Layer 3 of a small transformer language model trained on English Wikipedia (9 layers, counted from 0, width 64).
A neuron's activation on a vector x is GELU(gate . x) times (in . x), where the dot is the dot product.
The model reads these tokens: " Squad" "." "\n" "\n" "==Career==" "\n" "D" "iam" "ond" " formed" " h" "ip" "-h" "op" " tri" "o" " Sm" "ash" "p" "ro" "of" " in" " 2005" " with" " members" " Ty" "ree" " and" " De" "ach" "," " and"

The vector x that enters this layer's MLP at each token. A number n stands for n times 0.036.
0 " Squad": -8 22 -7 1 65 8 -19 -15 -7 28 18 9 -6 19 22 -39 -68 7 -14 -34 -9 6 -11 -1 -23 -9 26 -13 2 62 31 -7 -19 -32 -16 -5 4 -15 -29 -22 41 0 26 31 -4 -4 -58 36 9 -30 -10 18 12 32 -16 65 -7 -4 9 -37 1 1 -12 -12
1 ".": -17 7 -10 16 49 21 5 11 -8 -10 39 13 -23 19 33 -48 -27 -10 -39 16 40 50 29 0 -52 9 12 -13 -16 69 -18 16 -33 -25 1 -14 -9 -63 7 19 -20 22 18 14 -7 21 -24 14 -2 -28 9 -6 -16 37 -14 30 -18 5 -4 -22 -8 25 -4 -18
2 "\n": 11 14 -7 6 51 -8 27 15 -13 34 9 35 -5 22 2 18 -15 -46 -8 19 30 38 19 -27 -26 2 7 34 -31 51 30 29 -27 19 16 26 23 12 39 -13 45 -15 5 -10 18 6 -20 32 17 10 15 -29 -26 5 -31 35 -18 -9 -41 -26 2 35 -44 4
3 "\n": 17 4 -11 35 49 -11 23 20 -14 33 10 35 -11 31 7 -3 0 -38 12 23 52 33 11 -22 -31 -9 2 27 -33 35 22 18 -28 12 22 33 29 16 36 13 40 -14 -6 -8 19 7 -32 33 24 0 26 -34 -29 2 -22 35 -16 -10 9 -27 -4 22 -54 21
4 "==Career==": -6 22 18 29 19 -7 13 23 38 64 24 24 -1 17 42 -10 -23 -40 23 -4 28 56 23 -11 -24 -3 6 34 2 20 -1 -28 1 10 15 26 -1 9 33 9 49 -36 -38 7 -9 17 -36 25 34 -43 23 8 -17 -6 -4 12 2 14 -6 -47 17 10 -47 15
5 "\n": 2 -7 -30 29 55 -8 17 -7 -6 45 9 45 -14 39 15 -13 4 -38 -7 19 39 49 5 -21 -22 -4 -8 35 -23 36 13 5 -36 12 17 33 33 9 12 0 48 -37 -5 6 31 12 -26 23 22 13 21 -23 -13 14 -15 26 -12 -4 -35 -12 -7 13 -56 14
6 "D": 8 -14 -4 36 10 1 14 17 9 22 -26 22 13 9 29 -24 -23 -15 56 8 37 14 -18 -4 -17 3 -18 4 -22 -2 0 0 12 -26 4 17 25 1 67 -27 50 -25 4 10 25 1 -46 -12 50 -29 22 -34 -49 -9 -24 45 -28 3 -7 -9 -30 -10 0 -35
7 "iam": 5 -12 -1 34 44 21 -15 14 -20 22 7 0 27 2 13 -4 -13 3 18 10 61 28 -22 27 -6 3 28 -56 3 6 -24 -11 21 -12 -18 13 1 31 28 -35 55 13 2 35 -27 3 -13 -28 9 -27 14 -11 -35 46 13 43 -9 -5 23 -2 -70 12 -42 -11
8 "ond": 10 4 11 -7 31 21 10 8 -20 22 1 20 24 -8 34 30 -6 -15 0 3 63 26 -12 -5 9 31 28 -38 -4 14 -3 25 40 -29 -3 -11 -15 12 8 -26 22 36 32 36 6 -5 12 -21 35 -26 38 26 -7 28 -6 67 -12 -2 -17 -8 -61 -5 -44 -42
9 " formed": 15 -5 16 19 26 20 17 17 -18 33 6 14 14 -12 13 21 5 -48 -37 7 23 18 1 -14 -20 -8 41 57 8 55 0 -17 -11 10 -5 32 -16 -14 -7 11 2 -33 -13 36 -18 25 -12 50 46 -15 -7 -14 52 20 -16 -2 -22 19 -30 -30 -26 -24 -45 -31
10 " h": 44 -3 -18 27 24 -29 11 -1 -15 63 28 -2 -12 51 29 -22 -33 -1 14 1 3 -11 12 16 -22 -3 0 7 -7 12 31 -1 -13 24 -6 -4 37 20 37 -51 12 -56 -10 19 -15 30 -38 38 27 -12 30 -19 4 21 -18 12 27 37 -38 -17 -2 -17 18 -10
11 "ip": 4 -1 15 -17 9 19 2 -9 -25 29 2 8 -19 7 5 -50 -25 -30 14 -17 26 2 38 13 -9 1 20 -26 -11 23 0 19 45 5 -28 29 8 52 37 11 43 -26 12 -1 -39 -5 -54 -1 -20 -17 6 -1 4 21 -10 19 8 2 9 -33 -69 19 -10 -25
12 "-h": 4 -5 17 3 48 -8 6 -3 2 15 21 -6 5 38 18 -63 -6 -13 -58 28 27 -31 -6 11 6 -6 22 -31 5 31 24 6 19 28 -18 -14 16 33 9 -17 22 -74 5 5 -10 38 0 14 11 1 33 -15 8 32 -45 7 12 45 -32 -30 -26 -4 -4 -20
13 "op": 4 15 37 -12 22 22 -3 -18 -5 31 13 0 -7 -3 3 -42 -33 -41 -6 1 35 -31 17 11 -4 -22 21 -29 -14 21 12 13 31 16 -21 29 -22 46 19 7 30 -60 3 -20 -28 1 -30 0 -3 -30 3 8 -17 15 -15 29 -6 21 2 -15 -73 11 32 -37
14 " tri": 6 37 -29 -12 37 -13 3 -32 -27 35 11 11 -22 19 27 -22 -67 -25 -30 55 4 17 -12 -5 -23 -9 19 -24 -8 25 30 29 -6 -1 -28 28 -1 12 -4 -36 65 -43 7 -9 -30 29 -8 -29 -20 -13 11 9 46 3 -33 17 45 -1 -8 -6 -33 -2 3 25
15 "o": -12 -11 26 2 22 -5 5 18 -9 8 -2 -12 -39 -20 34 -4 -17 -9 -54 32 19 23 13 -26 -64 -1 -5 -58 -2 53 16 22 -3 -4 -3 34 -4 15 46 31 -2 -39 -3 31 -23 -6 -63 14 -3 -5 -10 -1 -10 29 -13 35 -36 8 12 -16 -5 11 -3 12
16 " Sm": 13 40 -9 -8 11 -30 16 8 -28 27 34 35 -11 34 30 -19 -47 -14 -23 -12 28 2 -9 24 -31 -31 2 -11 -4 14 60 2 11 5 0 10 12 35 44 -15 37 -47 3 10 3 -11 -46 -12 0 -2 10 -35 6 3 -20 11 5 18 -20 -45 13 -24 57 -22
17 "ash": 4 10 10 -8 7 -19 6 -32 -7 -2 -9 23 -14 -17 4 -14 -40 6 -95 -10 26 27 -2 15 -15 -15 -3 -57 -5 17 -24 -18 20 -10 -27 18 1 32 58 20 15 -6 15 12 1 -12 -43 -8 -30 -40 17 -7 -24 38 -60 -1 -16 3 13 -5 -27 19 2 -54
18 "p": -11 -5 23 8 -8 22 10 -2 -27 24 32 16 9 -18 54 3 -8 -5 10 8 32 1 6 1 -2 -13 26 -51 -24 24 48 36 14 -1 -13 1 -16 18 51 -31 12 -11 18 42 -12 12 -32 18 -30 -23 7 -11 17 29 -9 74 -10 8 -30 -19 -41 12 38 -32
19 "ro": -17 -33 14 -21 19 11 -6 0 11 8 14 -7 -14 -1 18 32 -3 -28 -85 33 37 41 -12 2 -16 -8 24 -59 -12 47 17 3 15 7 -10 13 15 29 28 -6 15 -35 9 -24 -27 21 -18 -18 -15 10 -28 30 -12 28 -35 23 -14 22 -37 -11 -50 -14 17 -43
20 "of": 36 -16 16 -1 -6 2 5 -53 -5 27 41 24 -17 4 12 11 -5 -33 -73 11 49 15 -22 -2 -54 7 31 -26 -14 16 -9 0 36 5 63 27 -20 8 24 -16 42 -32 8 -29 -23 -8 -14 10 23 7 0 2 -8 13 14 28 10 2 -27 14 -39 2 12 -19
21 " in": 19 -4 -42 42 24 11 19 -17 3 27 6 5 -24 8 26 36 13 -15 -19 2 46 44 -4 18 -28 -8 23 11 -10 59 14 -11 -25 29 4 36 -1 9 23 -32 7 -14 1 19 8 22 7 8 68 -4 -4 -4 36 -32 -13 8 -14 8 -45 -30 -13 -10 -10 9
22 " 2005": 22 -6 4 22 8 -3 15 -20 -5 22 4 24 -13 -11 28 15 27 19 0 36 8 28 26 9 -45 -14 -1 18 -33 0 36 -50 -24 14 45 21 0 -14 15 -7 50 -56 40 10 7 -9 -35 40 50 -31 10 -23 -1 24 -14 8 -59 -19 -5 21 -6 31 3 -28
23 " with": 17 -9 -46 36 7 9 1 14 5 30 -4 23 0 6 -3 1 2 -4 5 4 20 43 19 16 -31 1 -2 26 21 68 12 -14 11 21 7 39 15 -39 14 -47 -21 -20 1 -3 -12 -4 -33 52 38 -11 -18 -14 21 11 23 27 -12 15 -42 -20 -47 29 -30 -19
24 " members": 30 -24 -21 15 28 15 32 4 -17 31 0 2 -9 18 10 -16 -49 0 0 48 13 31 -12 -18 -35 -28 38 35 -6 16 1 -40 -1 -9 8 20 -2 37 38 7 54 -59 -14 -6 -25 20 -16 19 44 -38 37 -26 -8 15 -5 16 -28 7 -31 7 -2 -26 1 -29
25 " Ty": 21 3 -22 18 -20 -20 24 -8 -4 36 31 4 -10 43 21 -15 -53 -39 -5 -5 18 1 -2 41 -12 5 -2 2 -10 38 28 -1 1 -18 23 24 34 33 29 -37 46 8 -5 14 -1 -1 -55 -7 4 -1 -48 -18 22 21 20 37 16 -4 -17 -6 -58 -18 -6 -37
26 "ree": 4 -3 15 11 24 7 14 -30 -27 37 29 -24 -6 -18 23 -33 -1 -3 -47 1 31 -6 22 3 -13 -9 25 -34 -21 18 15 -4 31 -5 14 23 -47 32 4 47 66 -34 9 1 14 -22 34 3 20 -44 0 0 17 47 -16 36 -43 -22 -19 -12 -40 4 -22 -34
27 " and": 2 -15 -38 21 29 14 12 -3 -12 20 11 21 9 22 8 -11 2 -14 -43 15 32 14 4 4 -14 30 26 0 -6 13 46 -24 4 26 -12 16 8 -30 38 -36 -8 -32 22 -5 4 12 -9 49 37 5 16 -17 16 7 9 32 -9 24 -88 -23 -26 -12 -15 -7
28 " De": 25 22 -47 12 -24 -21 28 6 -31 21 57 -15 4 31 28 -16 16 -39 -9 31 46 16 -20 3 -29 11 2 7 -1 19 32 13 -5 -5 7 26 -3 16 47 -35 64 -55 -2 6 15 24 -6 -14 24 -1 -11 -17 1 -26 5 35 -22 18 -11 6 -32 -9 4 -26
29 "ach": 14 -1 29 2 -38 3 31 -12 -35 49 26 -3 -27 -5 48 6 -4 3 -31 -3 64 6 -15 17 -34 -31 18 -23 -26 20 0 -5 27 -1 29 23 -9 48 31 19 34 -41 -14 -3 -22 -40 -12 24 12 -28 22 -23 -28 21 10 30 -15 9 9 8 -37 2 22 -19
30 ",": 10 -38 -25 6 58 -12 12 -14 3 -9 4 14 -22 25 -1 1 -10 -38 -55 25 46 26 0 1 -33 18 -8 -20 -6 41 46 -4 -26 23 14 8 22 -11 25 -7 -2 -36 16 32 7 -13 13 30 37 -8 -5 12 -3 15 -32 3 5 8 -74 -5 -33 -13 26 -28
31 " and": 22 -7 -50 16 3 0 26 7 -7 26 8 11 6 13 -4 -1 5 -24 -7 11 33 35 25 10 -33 27 32 3 -15 4 54 -21 6 33 4 20 2 2 65 -22 7 -21 14 -2 -13 -4 -56 46 31 -1 27 -23 -5 -3 12 28 -13 28 -40 -25 -14 17 -5 -6

Each question shows the input weights of one neuron of the MLP. A number n stands for n times 0.012.

n97 gate: 45 6 -1 22 -1 12 -27 -12 -8 -5 -9 -8 27 14 13 -33 -9 29 -22 49 19 -15 -3 21 -12 -42 -30 -12 -12 0 16 20 -14 27 -6 -11 12 1 13 6 15 -2 26 3 -16 18 14 -36 -13 -15 -4 24 12 -35 4 -20 28 33 4 -17 26 -12 -20 7
n97 in: 31 -10 -52 14 -31 40 -2 35 19 -34 -5 -2 7 6 23 -6 -40 5 -10 8 20 -30 -1 -8 7 -19 6 7 28 -12 -17 10 -6 23 -23 -28 6 10 -12 10 30 2 9 5 4 0 -5 -10 -8 -14 -21 -1 17 4 -19 19 17 -15 -5 -9 -18 9 1 24
Which token does this neuron like most? 14 " tri"

n132 gate: -11 -30 -5 -9 -24 1 -29 20 11 1 23 -14 21 1 0 -4 -15 -27 -35 -9 7 20 1 -27 1 -3 -8 21 -16 -25 -37 -13 -11 -30 -31 -3 2 2 -26 -26 16 -6 -13 19 -30 10 -6 3 14 -14 45 31 54 22 -31 -51 -24 0 -19 25 11 -1 41 -7
n132 in: 3 18 5 14 -10 10 -51 -13 -3 8 20 17 14 19 13 7 -19 -40 31 -6 4 6 25 -10 17 -22 18 -18 -28 -19 -40 1 12 -18 -26 20 21 -32 -44 14 -4 -22 -18 -2 20 4 -31 22 -28 -7 -6 13 -19 -14 -9 3 -8 -11 -26 -20 36 -21 -12 -16
On which token does it fire most, and how strongly? 9 " formed", at about 2.3

n121 gate: -8 2 -4 -6 -21 -15 27 -9 -5 -2 20 1 5 -10 10 -12 -36 8 18 -9 -5 -8 -16 23 -33 -13 -8 -1 -20 14 19 36 -11 -8 -10 -12 1 -30 11 7 6 -17 38 2 3 5 -8 0 -16 15 -14 -3 -4 -14 -25 -23 6 18 -13 -13 43 -50 -4 -5
n121 in: 14 30 -23 -8 -2 1 -20 -7 -42 -15 20 27 -14 -26 -7 -31 -15 23 35 11 0 -20 5 20 -11 -5 -6 23 -35 46 20 26 -20 3 -6 12 7 -19 23 -16 -11 -7 -15 19 -12 14 -4 -8 3 -6 -10 25 -5 5 8 -13 11 4 -13 5 16 -29 16 -11
On which three tokens does it fire most, strongest first? 16 " Sm", 10 " h", 14 " tri"

n170 gate: -9 20 10 -3 -14 5 7 -15 -15 -1 7 18 10 9 -3 -24 -36 -11 19 -35 7 17 -14 -18 -8 19 34 -7 -26 17 4 -21 -30 24 11 15 -2 16 -62 0 -35 -16 -12 31 -13 -10 35 -15 -18 4 34 18 -18 34 18 -12 3 35 24 17 16 -10 -9 -4
n170 in: -10 -1 -26 -18 7 -31 -7 -5 4 3 -44 -1 -41 -14 35 -3 -42 23 -8 23 15 14 3 40 -26 -10 4 51 -8 -1 2 -9 -26 22 -29 -36 -12 3 -5 25 -3 -6 26 25 -37 -6 34 -28 -28 36 3 -9 9 16 -13 27 -3 -26 -36 -4 -2 17 6 0
Its two highest activations, in order, are on tokens 1 ".", 0 " Squad"

n29 gate: 11 -3 19 -15 17 9 -21 7 -7 0 -2 -21 -8 -22 18 3 -17 -41 -21 8 -7 9 -5 -24 -6 20 -24 43 14 -20 -10 -6 -20 -17 -4 -42 -7 -15 -23 -2 42 55 0 -15 -13 31 9 32 -42 4 -17 -7 -6 -19 7 5 -25 -25 -15 -51 -26 -22 15 0
n29 in: 0 -5 -14 -11 49 -6 -35 13 -44 5 14 0 -32 -34 11 -25 -39 -26 -8 -47 28 20 -7 1 -39 -24 5 41 39 -16 -16 -14 -14 -7 9 -75 23 -4 -12 -32 20 55 19 -3 -4 -8 17 75 -45 -38 34 -11 -5 -54 32 25 -49 -38 -26 -56 -19 -1 0 8
On which token does it fire most, and how strongly? 0 " Squad", at about 11

n130 gate: 12 -3 14 31 12 -15 13 26 4 -11 -17 2 3 -16 -23 -9 39 8 8 -5 30 -19 -23 23 29 4 -11 -32 -7 41 3 -17 22 4 -9 -17 11 -24 4 -8 -8 9 -22 -9 30 -16 -11 20 -10 6 -22 0 18 -28 -4 -54 35 2 18 -2 4 14 -7 -21
n130 in: -29 -1 -37 9 -31 14 9 -42 8 -11 -8 16 -40 -7 19 -19 1 -8 -16 23 -11 -4 32 -16 9 22 11 18 34 -28 -25 30 -13 2 -20 23 0 -5 5 -4 8 -6 12 -52 -19 27 -1 6 -5 -39 7 35 4 14 19 24 -40 -31 -23 16 -5 39 -14 -4
Its two highest activations, in order, are on tokens 23 " with", 16 " Sm"

n43 gate: 15 -5 2 11 2 3 4 35 -25 9 6 42 24 4 -6 -33 11 8 18 0 6 -13 6 14 -25 2 -10 7 8 10 -41 -10 -5 23 -15 -8 -1 8 19 9 8 -4 -11 -12 -34 -12 27 26 -21 -19 15 -14 20 -6 24 -15 29 8 -23 24 13 -29 17 24
n43 in: -8 -6 10 8 32 -30 2 23 -34 11 -8 7 20 29 -11 -15 12 -5 -11 9 -23 -8 -14 22 17 15 31 18 7 -2 -3 -27 -13 5 -15 12 -21 7 -23 0 -29 -33 14 -21 36 13 3 41 -37 -43 -21 -10 10 -9 -16 20 23 -1 19 33 0 1 18 21
Which token does this neuron like most? 10 " h"

n164 gate: -32 0 -24 5 7 -6 19 32 -8 10 -21 11 -1 -8 -23 -2 -29 -1 -9 -12 18 14 -3 -41 -23 21 16 13 -29 -21 -10 -9 -41 -9 0 -36 32 1 -21 -19 4 36 14 13 4 -7 -4 3 24 30 0 25 -3 30 1 -29 -36 -6 -19 -21 -4 10 47 32
n164 in: 14 7 17 14 43 13 -14 -17 35 16 9 -3 -5 -38 28 -9 -3 -21 19 15 -24 10 -29 -17 11 -38 -3 -8 3 -23 -5 8 7 13 18 4 -24 -14 16 -11 5 -1 -41 -32 15 2 -41 6 44 2 26 -7 31 -4 4 -32 26 -8 1 16 -13 5 15 10
Which token does this neuron like most? 5 "\n"

n107 gate: 13 -18 20 -21 12 -1 31 29 8 23 -4 10 -9 -16 2 3 21 1 -19 9 -12 4 24 5 10 -18 -18 16 5 4 -1 -1 -13 1 -1 12 10 -15 7 -27 -42 -11 1 9 -17 27 11 37 -11 -26 12 4 -2 -35 5 10 0 -23 43 15 -1 20 9 -23
n107 in: 28 9 29 -26 10 10 -3 -35 15 3 -12 18 -2 8 28 6 3 -6 20 45 -18 4 -21 11 -7 7 -1 -9 20 36 12 -30 -28 25 17 -4 -18 33 22 20 -15 6 -16 9 3 9 8 4 22 -5 -29 -23 6 -3 -14 -44 16 -24 18 41 -17 10 16 16
Which token does this neuron like most? 22 " 2005"

n161 gate: -11 29 31 17 19 -18 -1 -4 35 8 9 -47 -13 28 -34 40 -2 0 -2 -3 -22 -21 -17 -9 -23 -9 -3 31 -9 7 -7 11 17 -48 12 -5 15 1 -2 22 -14 20 8 20 15 -16 2 5 9 7 -19 -15 -9 8 6 1 15 -27 -20 -28 -8 9 -19 -10
n161 in: 12 -18 -31 -18 16 -32 38 -15 50 10 37 -12 -19 24 14 5 20 -4 -13 -3 11 -21 -15 0 -8 1 -16 11 -21 11 0 -19 -3 -50 2 -10 6 13 -5 19 -32 11 35 43 21 43 -11 41 -37 -2 -17 -12 1 -18 35 -5 -33 -35 -22 -18 9 -11 -13 19
On which three tokens does it fire most, strongest first? 25 " Ty", 0 " Squad", 2 "\n"

n174 gate: -7 27 -12 7 7 28 -3 -14 11 -19 -11 -21 -16 -4 13 -35 -3 16 0 2 -8 5 1 4 -18 -14 -3 9 -3 28 21 17 -17 -13 -20 -18 -32 -55 -2 10 3 27 10 -27 1 -3 4 10 -26 1 15 -9 41 -11 -31 11 -7 36 -1 -1 15 -33 16 6
n174 in: 1 18 -16 11 -3 59 -31 17 2 6 -22 -15 16 -1 -11 -4 -9 -14 -13 3 -3 3 8 25 -40 -2 -3 0 8 31 -17 -16 -17 -45 -14 18 -21 23 -17 6 8 26 7 8 -24 -5 -15 -37 -19 23 -4 -14 29 -19 -6 2 12 17 -43 -14 19 -4 -2 8
On which three tokens does it fire most, strongest first? 1 ".", 0 " Squad", 14 " tri"

n187 gate: -2 17 41 6 5 -19 11 32 -14 -21 3 30 14 7 -13 -21 3 6 -32 18 -25 16 -16 35 4 26 -27 -10 -2 11 -7 -7 6 13 -4 -3 21 -5 -4 -9 23 15 4 33 -13 -3 22 3 -26 -12 15 8 27 32 -6 4 -5 17 1 -34 28 -5 21 -23
n187 in: -19 -19 -37 -24 -1 -6 -12 -41 -7 -1 32 -13 7 30 -5 1 14 -17 -9 -11 -2 12 -17 -34 -11 -4 -22 2 -12 -10 -11 -8 -2 14 -27 -4 13 11 -4 -3 -6 -22 -32 9 15 4 -1 -34 14 26 -16 0 -19 -21 17 23 0 -38 -3 -21 -3 4 17 9
Which token does this neuron like most? 16 " Sm"

n51 gate: -2 6 -15 -13 6 10 14 -38 -8 26 -4 -20 13 -27 9 -22 -13 13 -18 -3 -16 2 -16 8 22 9 34 7 -7 -35 21 4 12 -8 3 -8 -7 11 -27 -8 -9 -21 4 -59 -4 12 -31 -18 5 5 -51 -3 -11 11 -1 -29 14 12 22 -2 -7 -7 -31 -15
n51 in: 0 -36 8 -4 14 -5 -16 9 1 21 -29 -22 -23 25 -17 -39 26 -6 8 9 -4 -17 9 -14 -22 -40 0 -13 -36 7 -14 19 25 19 -3 15 5 22 -6 31 -6 4 22 23 14 12 -2 22 -20 -2 11 -3 16 -23 -11 -14 -1 -6 -10 -16 12 28 34 -6
On which three tokens does it fire most, strongest first? 13 "op", 11 "ip", 12 "-h"

n126 gate: -45 17 16 6 25 27 6 19 23 -3 13 -3 -52 -2 -2 -29 7 -16 -18 -14 -29 20 -21 -16 -17 6 -3 -19 -11 5 17 -27 -13 -14 4 -25 -21 5 -7 37 12 24 4 16 15 -6 8 -1 31 2 12 3 -12 10 46 -8 5 -10 -23 -18 -13 8 -20 -22
n126 in: 40 -39 -20 17 28 24 8 22 -32 5 -20 14 -13 4 -7 1 -20 -5 9 -23 -7 6 -5 7 12 -6 25 9 -18 -10 -4 4 -10 29 -14 14 25 11 11 23 -7 20 -25 15 -1 -37 11 -12 1 13 -17 -12 -24 14 -28 1 34 17 16 -17 -22 6 -1 1
On which token does it fire most, and how strongly? 30 ",", at about 2.6

n41 gate: 11 -25 1 6 -8 -16 -16 0 -47 4 13 10 22 12 22 2 19 -11 11 -5 -8 -21 -22 25 -10 -9 21 2 -15 -5 3 14 22 -1 -11 14 28 35 -33 -19 -3 -27 -30 -15 -5 11 21 12 5 1 -36 -3 -6 -26 6 -2 -9 8 -5 3 27 8 -7 5
n41 in: 2 -2 11 -3 13 47 15 -16 3 -11 15 -16 9 47 -13 -10 14 -8 26 10 -14 22 -29 6 -11 -1 -13 0 -6 4 -24 5 -13 -33 22 15 4 -17 11 -5 6 6 -2 -3 26 -31 4 10 11 55 26 23 -18 10 5 -17 -18 4 -43 13 6 9 -2 19
Which token does this neuron like most? 28 " De"

n155 gate: 4 35 -16 20 -13 -3 15 6 -3 7 21 -20 -4 12 18 1 -21 -3 -20 -6 1 -33 -12 17 1 6 11 -15 19 15 31 0 -15 33 -8 11 -7 -5 -9 -31 32 -16 11 14 -10 10 8 12 -22 -12 7 -13 -19 18 -20 -11 23 9 -12 17 24 -20 -5 -7
n155 in: -3 -2 17 30 -22 -8 13 -5 1 -2 5 14 13 45 16 -8 -11 11 -6 24 -7 1 0 38 10 20 16 -11 19 34 31 10 -9 11 -1 -6 -39 -6 -8 -12 19 -19 12 -11 9 22 6 21 -4 -1 17 -4 11 -2 -8 -17 37 4 1 5 -3 -21 6 -33
On which three tokens does it fire most, strongest first? 12 "-h", 10 " h", 14 " tri"

n179 gate: 19 7 34 -6 26 17 31 0 10 11 24 22 -11 -33 -23 10 20 -6 -15 -18 -7 -10 24 8 -7 9 12 13 37 16 -23 15 -15 2 -11 -30 -9 7 -13 -26 -13 3 22 -5 15 -12 8 9 -13 -38 34 -3 7 19 5 2 -10 -12 -23 -11 -5 -38 -17 -15
n179 in: -11 15 21 -4 19 -21 25 -4 11 -4 12 23 4 -4 3 2 19 -34 -6 25 -3 6 -12 5 -25 13 1 11 -19 24 -33 2 41 23 0 -9 -8 20 -12 -10 -9 -2 3 6 22 25 19 3 -39 -69 -2 -4 23 -4 40 2 -9 14 -9 14 -10 0 7 -30
On which three tokens does it fire most, strongest first? 9 " formed", 8 "ond", 26 "ree"

n46 gate: 19 4 -20 40 -6 34 12 -12 1 -7 -5 -22 -9 -29 -22 6 -8 20 -9 16 6 3 30 14 -2 -37 -8 -7 -8 -16 4 6 -5 -29 26 12 20 40 1 -17 -6 24 1 -33 15 -3 26 8 -15 -35 12 -21 13 -10 9 -11 17 0 11 9 -2 28 53 -16
n46 in: 4 26 -63 -35 1 -21 30 -34 -12 2 -26 -47 6 -8 24 13 -2 -35 -3 -6 1 -5 -3 -22 15 -14 15 -8 -4 -21 -54 -9 -16 -16 13 15 -7 -20 -1 24 -37 -7 -16 -8 2 4 -2 8 31 10 -6 -15 -12 -11 1 21 -13 -8 42 -26 -23 50 25 -19
Its two highest activations, in order, are on tokens 29 "ach", 17 "ash"

n158 gate: -22 -11 0 -36 -25 -27 32 19 3 47 -15 -10 -19 -26 -17 -43 20 14 29 -4 6 -5 8 19 -1 -14 -43 0 7 -30 -1 7 -9 15 4 24 -30 20 2 -4 -4 -18 17 0 10 0 -13 -17 -8 -5 23 11 -13 -15 4 -2 22 -43 -26 29 16 -4 -11 -10
n158 in: -11 32 -15 6 0 15 -8 9 5 16 32 -13 -23 15 9 -7 12 17 -45 -15 -14 -25 -24 42 -4 -22 11 -1 -5 28 -10 -44 9 -5 6 29 17 4 -24 -17 -14 -16 -41 0 -1 16 17 32 -7 3 20 -4 -16 35 13 1 -7 25 19 22 -5 -1 -6 -7
Which token does this neuron like most? 29 "ach"

n137 gate: -11 22 0 5 -32 33 7 -5 12 -25 6 5 42 -1 -32 -21 -13 8 -14 35 3 -18 -19 19 29 6 6 -23 37 0 15 -38 9 28 -3 -12 13 -2 -28 -13 -3 32 24 -19 23 -2 -9 16 -3 -34 13 30 18 -1 5 32 4 17 -9 -7 -2 4 3 12
n137 in: -43 9 6 -35 4 -2 20 5 -5 -14 -3 18 6 -34 16 9 28 16 -22 44 7 -22 1 21 40 -11 -8 -22 10 3 10 11 -7 -9 9 -18 -16 14 14 -16 -2 16 24 9 -4 -10 1 23 24 -28 32 28 5 6 -15 11 -13 10 20 1 10 10 13 -42
On which three tokens does it fire most, strongest first? 8 "ond", 12 "-h", 18 "p"

n122 gate: -8 2 22 -12 0 -5 19 5 7 -16 -22 28 -9 16 -7 -25 19 13 6 18 -21 -11 -50 22 44 46 -31 12 -34 -1 0 11 -11 -9 15 -32 -26 21 38 2 12 5 -11 19 22 -3 -51 -3 20 3 -15 16 32 -13 3 14 38 4 16 -14 -40 5 9 13
n122 in: 12 -2 -4 -21 11 10 13 -7 27 33 -23 41 -29 -16 32 20 16 19 -10 29 -13 -45 -1 20 -22 26 39 -30 26 -5 18 46 11 -9 12 5 27 -39 -3 -1 -25 20 18 4 -9 -1 0 22 9 11 -13 5 -11 -23 -9 9 16 -11 -26 9 -15 16 6 3
On which token does it fire most, and how strongly? 18 "p", at about 2

n54 gate: -24 -6 -3 12 -18 -1 -1 13 -11 -34 -3 8 -15 -7 18 -3 -8 -27 7 -3 -7 23 29 15 4 -42 36 38 2 8 0 -13 24 3 2 -8 27 -17 -40 3 -6 16 -17 32 -11 -3 26 19 5 -11 23 -9 29 -8 -38 -4 -10 40 12 -14 5 0 1 4
n54 in: -10 45 10 14 -24 16 -53 1 38 -5 -21 27 -5 -26 50 37 8 17 -29 11 -8 -9 -6 1 4 4 20 21 2 43 -2 1 2 -3 -17 -21 -5 -28 -18 -24 -7 17 6 -4 -5 -3 6 3 10 6 11 2 28 13 -19 15 24 23 -13 -1 10 -30 1 -1
Its two highest activations, in order, are on tokens 9 " formed", 21 " in"

n67 gate: 17 11 8 14 -15 -2 -5 14 -12 -27 -16 29 -20 -9 -28 17 2 37 8 -26 -2 -3 -2 -33 -2 -9 -33 38 -1 30 -4 28 17 -36 -35 4 -4 30 -26 29 15 -10 -1 -20 14 18 3 11 0 2 9 41 10 -45 -20 6 18 -12 10 29 3 3 8 -14
n67 in: -7 -10 19 -22 16 -11 7 -21 15 18 2 -21 31 -2 -7 -24 50 46 10 31 3 2 -27 -7 -18 -4 26 -26 11 -7 -18 14 -4 63 7 -18 -26 22 18 6 0 3 -21 -32 37 -22 20 -3 11 -6 -47 -35 -18 36 23 6 34 48 -32 -53 10 32 -35 -5
On which three tokens does it fire most, strongest first? 0 " Squad", 14 " tri", 6 "D"

n185 gate: -19 27 -21 -11 -23 -21 37 5 26 9 6 16 10 -2 1 -9 2 13 -26 17 -38 -29 -29 23 -14 -14 -9 -2 1 28 9 -5 -16 10 4 -14 -28 -18 26 12 17 -9 10 3 -25 2 21 -18 23 -14 -37 -19 -21 -18 9 -30 19 -1 -7 16 -20 10 -14 -33
n185 in: 19 3 12 -30 5 41 -30 -30 -15 -3 6 6 33 22 -14 6 5 -1 -5 -4 6 -14 23 3 -10 20 -22 -2 -13 -10 -8 -26 16 -2 -15 9 15 11 12 -7 -8 -3 -8 -23 37 -12 -31 14 -27 14 2 30 -2 -26 -9 4 5 20 1 -7 -6 15 -3 21
On which token does it fire most, and how strongly? 17 "ash", at about 1.1

n120 gate: 14 21 12 7 26 12 12 -25 9 8 51 10 -7 4 -6 -4 -16 -3 -21 -35 -9 -7 30 11 34 -1 36 -18 23 8 5 -1 9 -32 -29 -24 0 13 -8 26 4 22 -10 13 21 19 -13 23 -13 -21 -3 23 4 -21 1 -2 -11 -8 7 -18 45 13 8 -10
n120 in: -4 8 14 -20 50 -5 -6 -9 -21 -2 2 -1 -8 17 -22 -13 -11 43 7 -14 -1 5 -8 0 4 -9 -41 -18 32 7 -6 21 10 3 5 0 -25 1 -14 -1 -3 9 -22 -24 15 17 -33 18 3 -18 6 18 12 10 -2 -3 3 2 -11 25 0 12 9 -9
Which token does this neuron like most? 0 " Squad"

n66 gate: -36 1 -13 -13 14 21 28 19 17 -8 -6 15 -12 -9 -22 10 -11 -34 7 -28 1 2 -26 12 -6 12 12 -11 28 -7 14 -41 10 4 14 19 6 -3 -6 -11 -4 11 16 -7 -40 21 2 -28 -26 -4 -17 30 -12 7 10 -29 -14 15 -51 24 42 19 1 -10
n66 in: -24 9 7 8 -8 2 7 30 5 2 15 7 -39 36 -21 3 18 -28 -7 -22 11 11 20 13 17 -59 34 -27 -37 -5 35 10 2 4 20 1 -3 4 -21 10 -19 31 26 11 -1 7 -30 -7 -4 -20 7 -4 7 7 26 10 16 22 -40 37 -2 7 32 25
On which three tokens does it fire most, strongest first? 19 "ro", 30 ",", 27 " and"